Layer 7 of a small transformer language model trained on English Wikipedia (10 layers, counted from 0, width 128).
A neuron adds its activation times its output weights to the MLP's output. To switch it off is to set its activation to zero at one token and run the rest of the model.

Output weights of the MLP neurons that the questions are about. A number n stands for n times 0.0013.
n93: 46 -8 41 2 -8 -30 7 -25 -18 -16 6 -15 17 -4 18 -32 29 -44 -23 14 -17 10 -10 10 32 2 -21 -19 29 22 39 33 -19 2 -24 23 -19 -27 14 21 -28 -44 -36 51 21 -2 -24 -9 -21 -17 4 33 -27 64 -9 1 -7 16 -1 -8 2 -1 -42 11 -25 -66 -9 30 64 -10 37 -14 13 -10 19 16 -35 4 -46 -2 3 38 -18 -41 -37 39 38 45 -20 -23 34 1 -6 -13 -13 -5 -18 30 -5 36 -7 -15 -6 35 -9 -14 -30 -37 19 3 -27 -15 -12 17 -16 36 18 11 40 1 23 22 -26 -31 -15 -6 -3 11
n185: -19 -14 3 -7 -55 7 -3 4 -19 -29 -11 12 54 25 -29 39 11 22 -19 5 -24 -6 23 -17 9 -35 15 33 -22 49 23 6 60 -26 0 4 -12 -21 -2 -19 -25 -31 -10 -22 37 -10 11 -3 36 32 -9 -9 -27 -13 -2 -6 25 23 1 11 -37 -1 0 -12 4 11 -8 3 -7 15 -5 -8 -12 -20 -12 -1 -18 -8 3 -12 4 -1 59 -8 8 -13 16 -1 -25 17 -9 18 18 -22 -60 -2 -25 -26 -40 -14 -19 31 44 0 -3 2 -4 29 36 -16 -15 1 29 15 -64 3 1 -12 37 39 22 25 17 41 17 16 -10 5
n211: 20 27 28 -9 -33 -16 3 9 -8 -4 -20 17 -26 9 -31 -26 -3 27 -35 -26 54 56 62 -58 -11 14 33 -4 47 8 -21 -40 18 -23 8 -10 29 -26 -18 10 20 37 -29 -4 44 54 42 13 62 -14 82 26 -40 -62 -37 -13 -5 34 -53 52 2 34 -16 -8 25 22 -8 -4 -3 10 13 41 -31 -15 -27 -4 0 10 4 8 1 25 -66 29 -16 25 48 -13 -15 -16 12 -24 -25 74 -33 -46 -29 43 -7 4 58 -6 16 -3 13 37 -20 -34 -14 5 19 -8 -65 19 31 0 -24 49 17 -30 -36 -24 17 4 -33 -27 -24 -29
n283: 35 -12 -35 -14 17 10 5 54 15 -47 -24 -40 7 13 28 22 -23 -38 -1 -27 22 16 39 -10 -49 37 3 -24 -18 -1 44 -1 15 34 14 7 27 -9 38 -36 -18 3 3 31 -24 9 6 -5 -6 45 28 -28 16 26 -13 -51 -10 -20 -6 19 20 -19 -8 -38 17 32 29 -15 -18 7 38 5 -4 -17 2 -4 -41 25 49 -40 -1 -27 -46 5 -1 -11 10 17 10 -21 -24 22 13 14 -33 1 -13 3 2 -38 -6 -53 1 7 32 -16 23 13 -6 11 -1 14 -14 -8 -8 -14 28 23 39 -6 13 23 2 17 -9 -28 12 0
n297: -40 14 7 9 -12 -40 22 -22 10 -7 -19 -19 34 -23 -29 -10 -16 12 17 7 -1 -1 -46 19 11 3 -11 28 13 -29 -4 30 11 8 5 -44 43 22 0 32 -14 -21 -24 11 1 6 2 -8 -8 -16 -16 -40 -9 6 -7 21 2 17 17 16 -22 20 -23 -15 -8 -1 -3 8 -32 16 -16 16 17 8 4 -30 38 -20 -57 -11 24 26 -2 24 -33 -2 6 9 8 25 38 -5 -14 -19 44 11 26 -29 -37 34 -40 -1 19 49 -22 10 -36 -1 33 9 -4 -3 29 18 15 -26 2 17 4 -3 -7 -18 -28 -11 15 -5 -16 5
n299: -8 14 -2 1 -35 -40 -46 15 1 -3 -19 -5 20 20 -5 -11 -15 0 -3 21 6 0 22 0 21 26 34 13 -7 -23 54 8 14 26 -8 20 19 -12 1 -3 -3 13 -13 -2 -47 21 17 32 -33 41 -10 -43 1 22 -3 -2 -7 4 -3 13 -20 -26 18 31 -22 18 25 20 -14 -12 -12 3 -14 29 16 -20 -41 -6 12 -20 -24 -4 -15 -34 4 -7 -30 34 5 6 30 9 5 -6 20 -1 8 36 -20 4 -20 8 13 -31 -4 -9 -2 -19 1 40 -9 -33 -20 -34 16 -34 -14 -8 23 11 -8 10 -26 -6 -11 -44 4 -2
n352: -26 -5 -10 33 -53 -3 6 -1 42 -30 -14 13 16 -32 -18 40 -46 4 -22 28 -12 -41 4 -54 -38 -5 9 40 6 -11 -19 35 -7 21 -2 -5 15 7 24 -47 20 -15 29 -23 -7 8 4 -5 -53 -24 -22 39 -17 -4 20 -42 -1 2 -12 9 0 -19 0 47 -10 35 -18 19 2 22 -21 23 11 -4 24 22 15 37 -6 3 -23 16 7 -6 -20 26 -40 49 26 -20 -10 10 3 10 10 -15 23 -33 2 37 -62 -11 27 -8 4 -29 0 27 4 68 -5 -18 33 19 -32 8 18 20 -24 -13 -30 3 15 -18 -17 -42 -36 -13
n491: 24 -37 -14 -18 -13 35 9 -35 10 11 -1 5 -32 -17 43 -33 -4 -21 12 -11 -6 -49 -23 -43 -19 19 -14 -14 11 29 -12 -1 47 -1 1 24 24 1 14 50 21 30 -11 -21 -44 -11 -49 25 -3 -11 -45 24 -7 -25 -31 -46 13 17 -20 -38 -20 29 20 49 -22 -57 20 1 0 21 -14 14 21 27 -7 -18 0 17 26 -4 -20 -34 25 15 -33 7 23 -29 -5 1 1 38 21 18 -27 -55 19 31 22 17 -11 11 -12 -21 12 3 3 36 -5 10 29 -18 19 30 32 24 0 7 -35 9 -28 30 -16 -7 -4 25 20 2
n536: -9 -15 36 -2 34 37 4 4 15 -25 -13 -3 -29 -42 16 -10 26 28 9 -25 -41 -24 8 -2 27 -20 -36 12 -2 49 -55 37 -10 34 -36 26 -46 -9 25 2 9 8 10 -4 16 32 -10 14 75 16 -23 35 13 8 6 -6 -10 -4 -21 -29 49 17 -25 21 -2 5 27 37 24 4 -5 -37 15 14 -55 8 17 22 -3 40 -7 2 4 -29 24 17 -76 -49 23 -1 7 14 41 24 -50 -14 -32 19 7 -2 23 7 -10 33 31 -21 -17 50 -14 -30 -21 -23 -20 2 19 -10 -5 20 14 1 -6 -30 -9 -32 -7 23 24 -5
n602: -26 2 5 12 -7 6 61 27 -34 4 -30 16 17 -6 -1 10 -1 25 8 -7 12 7 -1 28 -41 -7 21 39 -29 3 44 17 -31 44 8 -22 -39 -12 -28 4 -26 -51 -14 -25 -16 -10 -5 31 7 -3 4 -14 6 23 27 43 -35 -19 -21 -13 -2 4 7 -46 -21 -12 5 2 -25 32 -24 33 12 33 27 -35 9 34 11 -6 14 17 -3 77 -3 -9 -11 3 -29 23 13 19 -5 -8 4 19 -38 -21 1 9 15 -12 23 -15 8 -15 -28 3 -38 26 29 -5 23 -15 -13 10 -10 -20 14 -14 8 2 29 -24 -5 -1 21 -26
n688: 11 37 20 43 -5 2 26 12 -15 -43 -1 -10 14 59 27 -14 34 24 -93 33 7 10 11 -11 11 -23 4 12 -6 -37 15 -20 48 48 60 -23 3 -22 8 -12 -45 5 -8 -41 16 5 -35 -13 46 41 -3 -9 -10 -40 -51 42 8 -52 4 31 -46 -31 -2 -34 -40 -24 -26 12 -14 -7 -34 -25 -22 -14 -21 -20 -19 2 25 23 69 1 79 57 -21 33 8 7 -38 -10 -6 20 57 -7 15 5 -15 -4 19 -25 33 10 39 5 17 -24 -50 24 -15 3 51 29 -1 -50 -33 -24 -11 -39 -35 10 -23 -3 26 30 -36 -19 -14 -48
n699: 0 19 21 -23 55 28 -10 -15 -42 23 9 -25 -12 -27 8 21 4 -16 -18 -1 -6 -13 33 16 -44 -29 31 -27 -9 -34 -1 33 -7 20 -46 5 23 6 -1 -1 -23 41 -11 -24 -25 -12 65 -25 19 -21 0 -18 1 -28 -24 -18 -4 33 24 4 -27 -8 3 17 1 -19 4 -25 34 28 9 0 28 -7 -1 -32 17 -18 15 51 4 18 -1 17 43 -12 51 -23 25 0 6 14 -13 7 -2 -24 -27 12 -19 13 6 23 -1 14 -19 9 4 6 -10 29 -14 10 2 -2 -37 -28 -33 -23 -6 17 0 -20 -1 -15 14 -34 -13 23
n765: 49 8 17 12 -27 -37 5 -4 -44 -11 30 2 -26 12 -36 8 -8 -26 -13 60 -14 -18 53 0 -6 -2 -30 83 -10 -15 82 -16 19 25 22 -6 28 19 15 -11 -21 1 -58 -7 20 6 -46 5 -23 10 20 -25 -10 14 -17 31 8 -13 -6 7 -20 -4 -5 -20 -45 20 -32 -17 -17 -7 -44 23 0 36 33 1 6 -10 42 -12 -23 -1 -7 -16 -18 34 -8 24 23 38 -21 -15 -43 -10 55 -3 23 2 -9 -16 -5 -32 13 -11 -22 -4 -66 22 9 -3 9 1 -8 -24 22 -40 29 41 -32 -16 16 8 -6 -14 -51 3 -18 -8
n788: -26 -7 73 -47 -5 12 -48 55 10 12 20 -6 -33 4 -12 43 -30 10 -11 -21 7 -34 17 -27 20 -5 1 -17 -51 -31 18 -3 10 35 9 24 32 32 -49 -2 -15 74 -29 -11 22 29 11 13 -16 -2 -43 -21 -6 42 -3 14 -29 19 -18 8 6 -1 9 -31 43 21 13 -15 7 26 19 -47 -3 -17 32 4 -32 -32 -4 -54 23 20 -15 -1 45 -13 -25 -16 4 19 4 -20 -24 -42 6 10 15 -11 26 -11 56 17 -58 -49 -8 13 -4 -15 22 8 -20 8 -51 -17 21 -27 22 0 2 32 39 -34 -19 34 -23 7 -42 25
n822: -23 -9 -6 -16 31 0 -54 -13 34 12 44 43 -6 -21 27 18 3 27 -61 5 -19 -17 8 -17 11 -11 6 55 46 -14 1 27 13 5 7 28 -23 22 0 -29 24 9 9 9 -42 -10 -43 4 11 9 11 -7 8 39 -19 11 3 -42 -51 -50 23 -5 15 24 -25 36 -2 15 -21 10 9 -6 25 -29 -34 -22 -12 1 0 -32 -2 -1 55 -50 -17 58 18 32 14 0 -13 -9 -40 9 33 -28 9 -27 6 11 -42 -33 -45 -17 24 -22 11 26 -40 -11 13 17 -36 25 -14 11 -8 -7 -49 15 21 1 -4 23 1 -5 24 -10
n869: -19 -19 31 1 14 -29 10 0 -12 11 10 16 -1 -4 21 21 -18 11 11 -9 -19 -1 -9 -4 26 -34 19 2 22 -3 -5 -33 -8 39 1 21 -14 -8 -22 25 26 30 -16 -15 29 21 1 -20 30 -1 -9 24 26 23 24 -28 -26 8 -16 -14 -32 -30 26 14 34 8 -5 26 -8 5 17 0 -4 65 16 2 22 1 9 -19 -45 7 -14 0 -6 -18 17 10 41 18 -10 10 -27 7 -38 -46 -19 -4 -25 22 28 -4 -51 1 3 -4 1 40 -18 -2 2 2 -57 9 16 -5 19 -21 4 14 -39 -13 10 30 22 -23 -15 11

Each question names a token from some text and the token that comes next. It shows the activations a of the neurons there, in the order above. A number n stands for n times 0.038.

Then comes g, the gradient of the next token's log-probability with respect to the MLP's output, scaled to length 1. A neuron's effect is roughly proportional to its activation times (output weights . g). A number n stands for n times 0.0036.

"an", then " ("
a: 0 -4 0 -3 2 -2 0 3 -4 32 25 25 -4 -4 -2 -4
g: -18 -26 -30 61 -1 3 -21 9 -41 4 -2 -3 -19 -11 28 13 26 28 -17 -1 23 48 -22 -23 -13 8 -6 -5 9 -9 -33 35 35 -39 29 7 -24 51 -4 -51 19 16 -17 -13 12 23 9 -42 -5 17 7 -47 13 13 -16 -7 -12 -43 -15 -5 -48 -5 23 -27 18 -21 22 55 -55 4 -2 -16 -7 9 0 -3 -31 14 20 34 -4 18 5 43 3 -45 54 35 -3 -18 2 50 4 -29 30 -22 -8 33 -26 -32 17 30 9 -12 -34 -13 30 -8 13 23 -39 -33 -4 -16 -6 36 21 2 -7 11 -25 2 -11 8 14 17 -9 2
Switching off which neuron hurts the next token most? n688

" Company", then " and"
a: -1 -4 -3 -4 28 -3 -1 0 -4 38 39 -4 -4 0 0 -3
g: 17 -1 -28 -36 11 56 -18 -28 11 30 -42 -4 17 -19 20 -10 13 -41 -11 -10 -22 -1 -9 30 48 -47 -33 16 1 -2 15 44 -56 -42 14 -14 54 6 8 -12 23 19 -19 18 -41 -7 -13 43 16 6 10 23 40 13 -1 -16 50 25 39 -41 4 -38 -34 -6 28 -12 -23 11 15 8 0 35 24 9 -17 -23 -3 -2 9 -23 -20 -9 -1 4 -2 46 -21 21 -6 2 12 13 -31 2 5 42 -17 9 -39 1 35 -2 -7 -19 -29 12 -33 -12 -31 -19 -30 13 32 0 -11 -17 3 0 2 -30 38 -35 22 45 -6 26 -1 -31
Which neuron, switched off, raises the next token's probability most? n688

" T", then "am"
a: 3 -4 -4 15 11 61 -4 27 -4 -4 -1 -3 -4 -3 -3 29
g: 4 34 -18 31 -32 -47 24 45 8 -43 14 11 -16 18 5 2 38 -22 3 19 -45 -35 8 -36 21 16 -28 21 -2 -26 0 -10 -10 32 9 16 -8 16 16 -26 -9 40 1 4 -52 36 13 8 -22 -38 -24 26 6 -6 16 -19 20 20 20 18 -6 -17 -12 -28 31 5 34 -40 -28 -22 -11 72 25 22 -10 56 3 -15 17 3 -35 -16 11 9 -27 -20 -24 31 -1 -14 -27 29 -4 5 2 -34 16 -25 -30 -1 -24 -6 48 -20 -11 0 -45 57 0 -40 10 -6 -4 1 18 -3 29 12 27 17 -12 -34 32 -26 -7 1 -25 22
Switching off which neuron hurts the next token most? n299

" d", then "raft"
a: 14 -4 -4 7 -4 -3 39 -1 -4 24 -1 -2 -1 -2 2 -4
g: 25 0 -11 -7 12 18 28 11 50 29 21 -45 -20 -22 28 30 18 26 -13 42 1 12 -7 -25 -5 22 -2 17 15 -19 -8 19 -18 5 -20 33 -22 -19 -1 -31 -5 -48 10 -17 -8 41 -21 14 4 18 11 8 -56 16 -15 -9 2 -7 8 -22 33 -44 -6 12 -59 12 -24 6 24 28 2 -52 -22 -27 -11 -9 -25 -50 48 -3 -16 10 9 -6 -14 -17 -39 14 30 -12 0 -33 -29 29 -8 6 23 50 -22 -22 -32 -6 26 21 -20 3 45 -4 -8 -42 -17 25 50 -44 37 22 4 1 13 46 -36 1 30 -12 15 11 -7 4
Switching off which neuron hurts the next token most? n352

".", then " Nov"
a: 58 63 -4 -1 -4 -4 -2 -4 -4 -2 37 -1 -1 -4 -4 0
g: 16 10 19 29 22 23 24 -20 11 -16 -14 -19 9 14 -11 -5 -25 -4 -40 -18 6 12 4 -6 -23 17 8 14 24 10 14 -15 14 -48 37 -8 -57 -35 16 -33 4 -35 8 19 10 -31 -22 24 0 59 34 8 -14 15 -10 -5 -14 -21 -40 27 -2 -1 21 24 18 31 12 -58 -27 9 20 -12 4 18 27 -9 -12 43 -36 -24 0 -1 69 -4 -6 -16 -8 12 25 -20 53 -22 -15 24 22 34 -36 -1 -36 -11 -7 11 17 -6 -19 -3 13 4 3 12 -35 31 -31 8 -82 -20 -18 16 -27 11 4 25 -27 11 34 39 -39 -7
Switching off which neuron hurts the next token most? n185

" team", then " Av"
a: -3 -2 -1 2 12 -2 45 -2 -2 4 12 -3 35 -1 0 -3
g: 32 23 26 -6 -41 3 61 -10 38 -8 -23 -26 -19 51 8 -23 -13 -33 -55 -4 -1 -41 35 32 13 9 12 33 -16 63 30 -8 21 27 7 11 0 0 36 59 5 24 22 13 -16 -41 2 -10 -5 -6 -14 -25 -11 14 -13 -30 -9 -3 3 19 1 -6 -22 50 -7 10 -1 -40 20 27 10 -6 32 15 28 25 -18 -1 -44 -9 -7 3 -3 -25 27 29 -28 9 -10 -2 -34 18 -8 13 -6 24 -59 1 -40 -7 -40 -30 14 -28 -11 -3 9 11 -10 -10 32 -22 21 10 -30 -1 2 2 -6 2 -44 -20 8 -14 17 25 -7 -61
Switching off which neuron hurts the next token most? n352

" As", then "ya"
a: -4 -3 0 -4 35 36 -4 -4 0 -4 -3 -1 14 -4 -4 -4
g: -13 28 22 -61 -59 31 -46 -7 13 -64 -13 26 -20 -11 -27 -17 16 35 13 48 48 3 -6 -12 26 -4 -9 26 6 1 39 9 -7 46 -2 15 7 -14 21 -33 14 -4 -19 -4 -18 -45 9 -2 14 -18 20 21 -1 -31 1 15 -42 -21 -28 37 3 -18 33 14 14 8 -8 -28 -28 22 -19 -18 -9 38 16 43 -55 17 -2 -5 -6 -4 5 -29 18 -16 -13 -24 33 28 24 32 8 10 -11 25 -16 -48 24 24 -38 -19 31 -12 -11 6 -30 -16 11 -19 5 -38 -33 -11 28 12 23 9 52 -15 11 -24 7 9 -6 18 12 6
Switching off which neuron hurts the next token most? n299

".", then " He"
a: 64 -4 -3 -1 13 -4 1 29 -3 -3 14 -3 0 -4 -3 9
g: 41 -4 13 23 8 -36 -11 10 6 -6 -23 16 0 19 -19 12 37 -35 -21 -13 -6 -33 6 28 -6 -24 -19 -33 -11 -5 -16 1 -8 -13 -23 -5 8 52 -32 -7 -37 -27 39 6 -3 -8 -44 -28 8 -18 -4 -34 15 1 -47 -43 10 -9 -14 -7 26 -7 30 21 -5 -25 2 -14 -34 -32 3 46 16 37 -23 30 12 25 -5 -27 -19 -8 -49 0 -10 35 28 19 -1 -24 38 -46 27 1 53 28 -19 -15 17 -49 16 -20 -4 9 3 10 -2 4 15 24 -33 -22 13 18 29 -4 17 73 48 57 -10 20 7 13 26 -19 7 -2
Switching off which neuron hurts the next token most? n93

"ra", then " Mel"
a: -2 -2 -1 -2 -4 -1 -4 -3 0 -4 -4 21 12 2 22 -2
g: 48 21 -10 -4 -3 -18 47 3 0 -5 -10 -29 -24 -13 -28 7 -27 24 -41 18 0 -31 -15 34 -19 50 -7 24 29 -7 -26 -7 18 -37 -5 34 -15 12 43 -5 -3 -27 6 35 26 29 65 1 18 3 -17 0 -61 17 -8 10 13 -35 -4 -9 1 -29 37 -10 27 -20 -29 -35 -47 -40 -1 34 -27 -12 6 -9 0 4 -27 12 -27 1 15 -7 -25 34 -13 8 10 15 -14 -9 13 14 -32 46 -17 -3 -51 21 -42 -20 5 -9 32 14 25 -9 -4 -3 14 37 15 -16 -8 5 -16 1 19 7 30 -7 34 -17 51 24 -62 4
Which neuron, switched off, raises the next token's probability most? n699

"ana", then "'s"
a: -4 -4 0 0 73 -2 -3 -4 -1 56 70 56 0 0 -2 -2
g: -11 -31 -2 28 13 -5 -12 -1 -4 -11 -14 14 3 8 -3 9 41 -5 -22 23 38 19 19 46 -8 -14 45 2 -27 -51 8 7 24 5 -54 3 -31 25 20 -12 -24 29 22 27 -3 -22 15 -21 -4 -11 19 11 -11 -44 51 6 -27 5 26 -30 -14 4 7 31 -19 17 7 -29 -8 31 -1 -13 -10 -50 17 11 30 -10 15 -30 -8 10 18 -13 -5 -10 34 -14 -60 47 -15 1 -20 2 39 18 25 -2 -14 -21 27 -21 12 26 23 -4 0 -23 -76 -6 -36 -1 -7 23 34 48 -70 16 11 -15 -19 -21 35 -14 -38 6 7 -6
Which neuron, switched off, raises the next token's probability most? n297

" to", then " 1982"
a: 9 0 0 -2 10 9 3 -4 75 -3 -1 29 0 -3 94 26
g: 11 -43 44 8 -1 -44 36 -8 -44 2 -16 -18 -30 -2 7 0 34 15 -14 23 6 -39 35 -9 26 33 -10 -8 -2 -24 46 -38 16 -2 -41 21 -49 -1 -14 -28 -6 18 15 2 9 -16 21 -10 39 24 -9 10 15 22 35 7 -32 22 -2 7 6 3 13 -25 29 7 32 14 17 -63 1 8 46 -53 -18 -8 10 -29 -25 -27 -12 31 26 -8 -42 19 -3 23 10 -3 27 23 9 -3 -5 13 17 -42 -15 3 -34 -11 -23 -13 20 -18 6 11 -12 -8 17 86 24 -9 -13 -10 -1 -42 9 -22 14 11 9 -33 36 -1 -50 2
Switching off which neuron hurts the next token most? n822

"ed", then " the"
a: -2 0 0 36 -1 -2 -4 -2 -1 -4 -4 -3 4 -2 -4 -4
g: 23 44 -2 40 -16 2 14 8 -36 -10 -20 0 9 -14 -16 -46 35 -22 12 -8 -30 10 -4 -40 -17 -31 21 -5 21 -26 -5 -23 -17 -20 8 -9 39 49 -16 -7 16 20 29 -18 17 -43 44 16 -25 -17 12 17 34 -23 33 21 -8 28 -13 -5 -34 -36 9 -31 -19 -18 17 37 2 -10 -15 -3 -6 -12 30 -37 23 42 -28 -23 32 19 26 -33 9 31 28 -19 13 -6 -25 43 35 -41 25 3 70 11 40 10 22 34 -23 -6 28 2 -12 -27 -15 1 -57 11 -44 3 -32 -1 -9 -5 3 9 -23 -25 -11 -11 23 -10 3 -15
Which neuron, switched off, raises the next token's probability most? n283

" of", then " 2024"
a: 18 -3 0 -4 16 -1 -4 -4 5 0 0 -1 -2 -4 25 0
g: -33 -35 53 -24 -21 42 41 -29 -19 22 -27 9 12 1 -28 5 11 26 -54 1 -32 -3 19 5 -28 4 8 12 -4 35 -9 -55 3 -11 3 3 -9 -11 7 12 -10 -15 -27 5 -16 14 27 -2 31 26 -33 66 8 43 -38 22 -1 40 -18 9 5 13 15 8 -1 -29 8 -19 -21 17 -21 -2 14 -19 -22 -34 43 -8 1 -25 -44 15 11 22 -35 -1 -28 -15 5 18 -8 -34 -22 -24 -13 -17 -27 -38 6 13 -4 -12 19 1 -5 -15 18 55 6 3 8 14 16 -4 48 -32 43 -11 27 3 5 14 -2 21 -17 10 -35 83
Switching off which neuron hurts the next token most? n297

"mp", then "ie"
a: -4 -3 -1 -3 31 -4 -2 -4 -1 -3 12 27 -1 -3 -3 0
g: 16 43 -17 -13 -3 21 12 -8 -16 -1 9 -61 0 10 12 1 0 -20 -29 2 11 -23 -25 -5 -56 -17 27 -2 1 15 29 -13 -27 8 -10 25 20 -12 -11 14 -39 51 -30 18 38 -4 -50 -52 28 24 11 -9 2 -26 -19 -16 -21 14 -4 -6 -23 -26 -15 30 -3 -51 -17 3 21 15 18 7 -9 -38 27 6 46 50 29 16 26 32 -1 -14 31 -15 11 -4 -39 54 -18 8 12 -22 3 -42 16 34 -55 46 -26 25 16 -4 -30 14 -36 -22 -22 -12 -5 48 -8 20 -29 17 -8 10 11 -4 12 20 31 -14 24 13 17 -18
Switching off which neuron hurts the next token most? n699

"-", then "sh"
a: -3 0 -2 -1 37 -2 -4 -2 -2 -4 -2 -3 -1 33 41 -1
g: -12 -10 -15 -1 2 40 19 -17 23 -31 -35 4 16 -43 -56 -38 -15 -15 10 41 27 -3 -13 46 23 33 15 -35 14 -16 -35 -37 5 4 -16 -5 24 -15 -24 3 -5 -18 11 -26 3 -9 27 -19 -43 39 -30 28 -10 -7 7 46 -15 -7 32 -19 5 22 17 -51 20 11 14 -1 -28 10 12 -12 15 4 33 -27 62 5 -14 23 8 -31 -21 -27 16 -6 -46 15 -1 17 10 31 13 -26 49 56 30 -12 -7 -18 -25 17 2 -24 -41 -21 5 3 -25 -17 27 5 19 -18 24 19 -24 13 27 -5 25 20 15 -38 10 -37 -11 42
Switching off which neuron hurts the next token most? n297

"le", then " V"
a: -4 36 -2 -4 17 -2 -4 -4 -1 13 73 -3 -2 0 -4 -2
g: 55 9 -3 23 3 -15 39 -28 2 -25 12 -15 13 15 2 0 8 -3 -36 1 -6 8 13 18 -13 -8 -52 7 8 43 15 6 52 0 -32 12 -55 -8 18 13 26 -7 50 34 34 -30 7 -3 20 37 -48 -4 13 -7 3 22 23 -32 -41 4 2 -38 -36 37 17 5 -17 -40 -1 -28 11 28 12 -21 10 6 -39 -35 -10 -29 -33 -6 48 -19 -23 30 -38 10 21 -14 -11 36 -38 10 10 20 -45 19 -38 -23 -5 -23 -5 2 33 -17 -2 30 10 -5 55 17 40 4 2 -10 12 15 -33 -5 -37 -4 -11 -8 -6 35 -19 -16
Which two neurons, each switched off alone, lower its probability most, in order? n688, n185

" pract", then "ice"
a: -4 -4 -2 -2 -4 20 64 -4 -2 -4 -4 -1 0 9 -4 -3
g: -50 -21 38 1 13 -18 -35 12 -21 -13 -14 2 19 0 -7 5 13 -25 -61 20 12 -19 -31 -2 -19 -19 16 -5 10 -29 10 -11 32 -5 -40 10 24 -2 32 22 3 -33 29 -36 -10 4 10 -7 -72 33 -19 2 -48 0 -16 24 -7 24 29 49 -11 -9 -35 13 -2 29 1 30 5 -22 -6 17 36 20 19 61 22 -26 10 -70 21 -12 3 10 18 27 6 -14 12 -39 -11 -3 -32 -8 -13 1 45 17 9 -42 -45 -23 4 -10 4 11 10 14 -15 66 35 3 11 -30 -1 18 6 -5 -11 18 36 21 7 -23 -10 8 -5 25
Switching off which neuron hurts the next token most? n352

" (", then "D"
a: -3 -2 -2 0 -4 -4 -3 3 -4 -4 -4 -2 -3 55 48 -2
g: -41 11 26 20 37 -4 -22 -28 -44 -11 31 -20 -55 18 -2 20 0 3 7 -23 16 -1 -3 5 15 14 13 36 21 2 19 -9 47 11 3 25 -13 17 -28 0 -4 31 14 -40 16 25 -7 -11 -23 -9 -24 -57 -21 -7 13 14 3 -39 23 0 -10 21 -17 3 17 -17 -23 -36 17 -9 14 -16 -32 27 8 30 11 22 -9 0 35 -7 -7 39 -8 30 -24 10 -42 -67 3 -54 -69 7 -12 -19 5 21 7 26 6 -10 -12 -33 16 -30 -4 -13 27 48 -12 -21 12 34 -15 48 -7 69 -17 -2 18 2 31 10 -6 17 -15 -23
Which two neurons, each switched off alone, lower its probability most, in order? n788, n822

".", then " P"
a: 16 61 -1 -4 -4 1 -1 -1 -4 -3 36 -3 -2 -3 -4 -2
g: 18 -5 31 8 -6 23 -22 -15 30 -13 -24 -26 21 1 19 23 -20 -1 -58 -28 16 12 9 -6 -10 21 8 -7 19 12 -2 7 -7 -33 35 -11 -56 -34 32 2 21 -16 45 38 5 -20 -8 -9 33 40 7 -10 -10 -21 5 -8 -29 -15 -4 27 2 -25 2 -5 10 3 22 -15 -40 8 12 40 -26 35 65 -12 -33 35 -39 -27 -2 -13 80 -10 14 -28 11 -8 2 -30 6 -23 1 37 0 16 -61 -5 -40 24 -26 -25 21 26 2 -7 7 -4 5 29 -22 18 -26 11 -53 11 -7 13 -34 21 -9 35 1 3 21 27 -42 -14
Which two neurons, each switched off alone, lower its probability most, in order? n185, n688

" from", then " 195"
a: 28 -1 -3 -4 7 -4 -2 -4 39 -4 11 -4 -4 0 4 31
g: -50 -18 -33 33 -14 4 -13 -1 13 24 -5 -1 14 -12 -56 16 -3 42 -1 -25 -18 29 12 22 -20 -35 14 32 -10 7 -32 1 -8 6 44 12 2 -13 8 -4 -15 -25 -22 -44 18 10 -23 2 2 -13 -29 -1 -8 23 -54 -10 25 12 -16 2 -27 34 -29 -26 -41 12 -9 11 21 38 -33 -10 -18 29 0 -18 -22 -8 24 24 -11 4 -14 37 3 -7 -28 14 24 2 -37 -23 -42 0 1 -40 -9 5 -6 50 4 51 27 53 4 -50 18 20 -9 0 -23 -26 39 -6 39 -24 0 27 35 25 27 -4 0 27 -22 14 15 66
Switching off which neuron hurts the next token most? n536

" ad", then "mit"
a: 0 -1 -1 -4 -1 -1 -2 -1 -2 -3 0 -2 -4 73 -1 -3
g: -1 -40 16 -31 8 39 14 -2 -8 -9 -7 0 -28 -55 25 20 20 16 -3 14 23 -17 -24 -26 22 27 -1 19 32 -8 38 -49 -43 2 7 -29 -43 2 -24 9 -15 35 17 10 24 63 -52 -16 -30 21 1 13 2 -32 19 1 -12 0 -8 -11 2 10 1 -22 24 -16 53 37 12 14 -30 10 28 -34 50 -9 -38 -19 12 -56 0 39 13 -21 -24 -52 16 -2 30 10 25 -24 -6 -28 -3 -1 41 -6 -8 20 5 7 -8 -17 31 -9 -28 -27 -19 15 13 13 28 16 -24 30 -11 -6 5 36 -14 27 -13 34 -43 -12 6 -23
Switching off which neuron hurts the next token most? n788

")", then " |"
a: -4 14 0 -4 15 -3 -4 17 4 -4 38 39 -3 0 -4 -3
g: 44 54 -18 -7 26 -16 -16 -12 -20 -18 -14 17 -3 -2 17 -8 12 -2 18 -24 -50 -29 14 -15 31 -16 -44 -20 -4 -29 8 -30 0 -5 -1 -6 49 11 -25 30 23 -9 -26 -40 -23 45 11 14 19 13 20 3 14 -17 -10 -18 -12 14 -28 30 33 3 29 -11 -1 5 7 -11 10 -42 -31 32 67 4 28 -28 -3 -22 -22 4 6 12 -17 16 14 27 -64 -17 36 -6 7 -55 1 15 -55 19 -37 20 30 7 -28 32 3 -8 -3 5 -19 -4 -6 0 26 6 -3 -6 -22 -28 42 -5 -5 10 -16 26 -19 52 56 -31 26 -10
Switching off which neuron hurts the next token most? n699

" c", then "attle"
a: 9 -1 31 15 1 18 17 1 -1 -3 -3 -2 -2 -4 -4 11
g: -11 22 0 -26 -7 11 -39 -26 -9 7 26 -23 -10 -10 25 -57 8 21 25 10 -2 25 51 6 -25 11 33 -63 -1 -25 -14 -14 51 -2 -17 -11 33 2 -5 8 4 -23 19 -14 -9 2 -15 0 14 53 -3 44 -28 14 -6 -33 0 -12 6 -13 7 -34 28 13 5 23 22 -18 -2 -15 -3 -58 -3 30 -24 -21 41 33 11 3 24 -4 -23 -7 -42 -16 -18 33 31 -29 21 29 -6 21 35 64 0 8 -56 -12 23 37 3 -18 -6 2 -19 10 19 10 9 -1 -33 -34 -42 -34 -19 4 -26 19 -11 -5 12 -31 -11 54 30 -13
Switching off which neuron hurts the next token most? n299

" K", then "ir"
a: -3 31 17 8 14 45 -4 -4 -3 7 -4 -3 0 -1 -1 45
g: 8 2 75 -5 -13 -45 3 -43 -5 -43 25 9 15 47 -6 11 -39 -19 -14 -14 -51 9 30 29 -12 -6 -7 -14 4 33 -35 27 -22 18 -1 -33 -15 -34 -8 36 -30 -36 17 -18 -20 22 -45 -9 -21 -24 46 -4 32 -25 6 -47 -1 -8 -51 -16 -4 9 1 -8 48 -8 13 14 -16 4 21 16 -6 -10 17 22 -27 31 -18 -10 -15 12 18 24 4 2 25 22 25 34 31 9 22 25 5 -13 -36 19 -29 -8 -12 -7 -17 4 -5 16 -34 26 -13 15 51 29 35 15 -7 -45 -23 -4 -26 -1 -27 29 19 -1 16 -1 -8 46
Switching off which neuron hurts the next token most? n869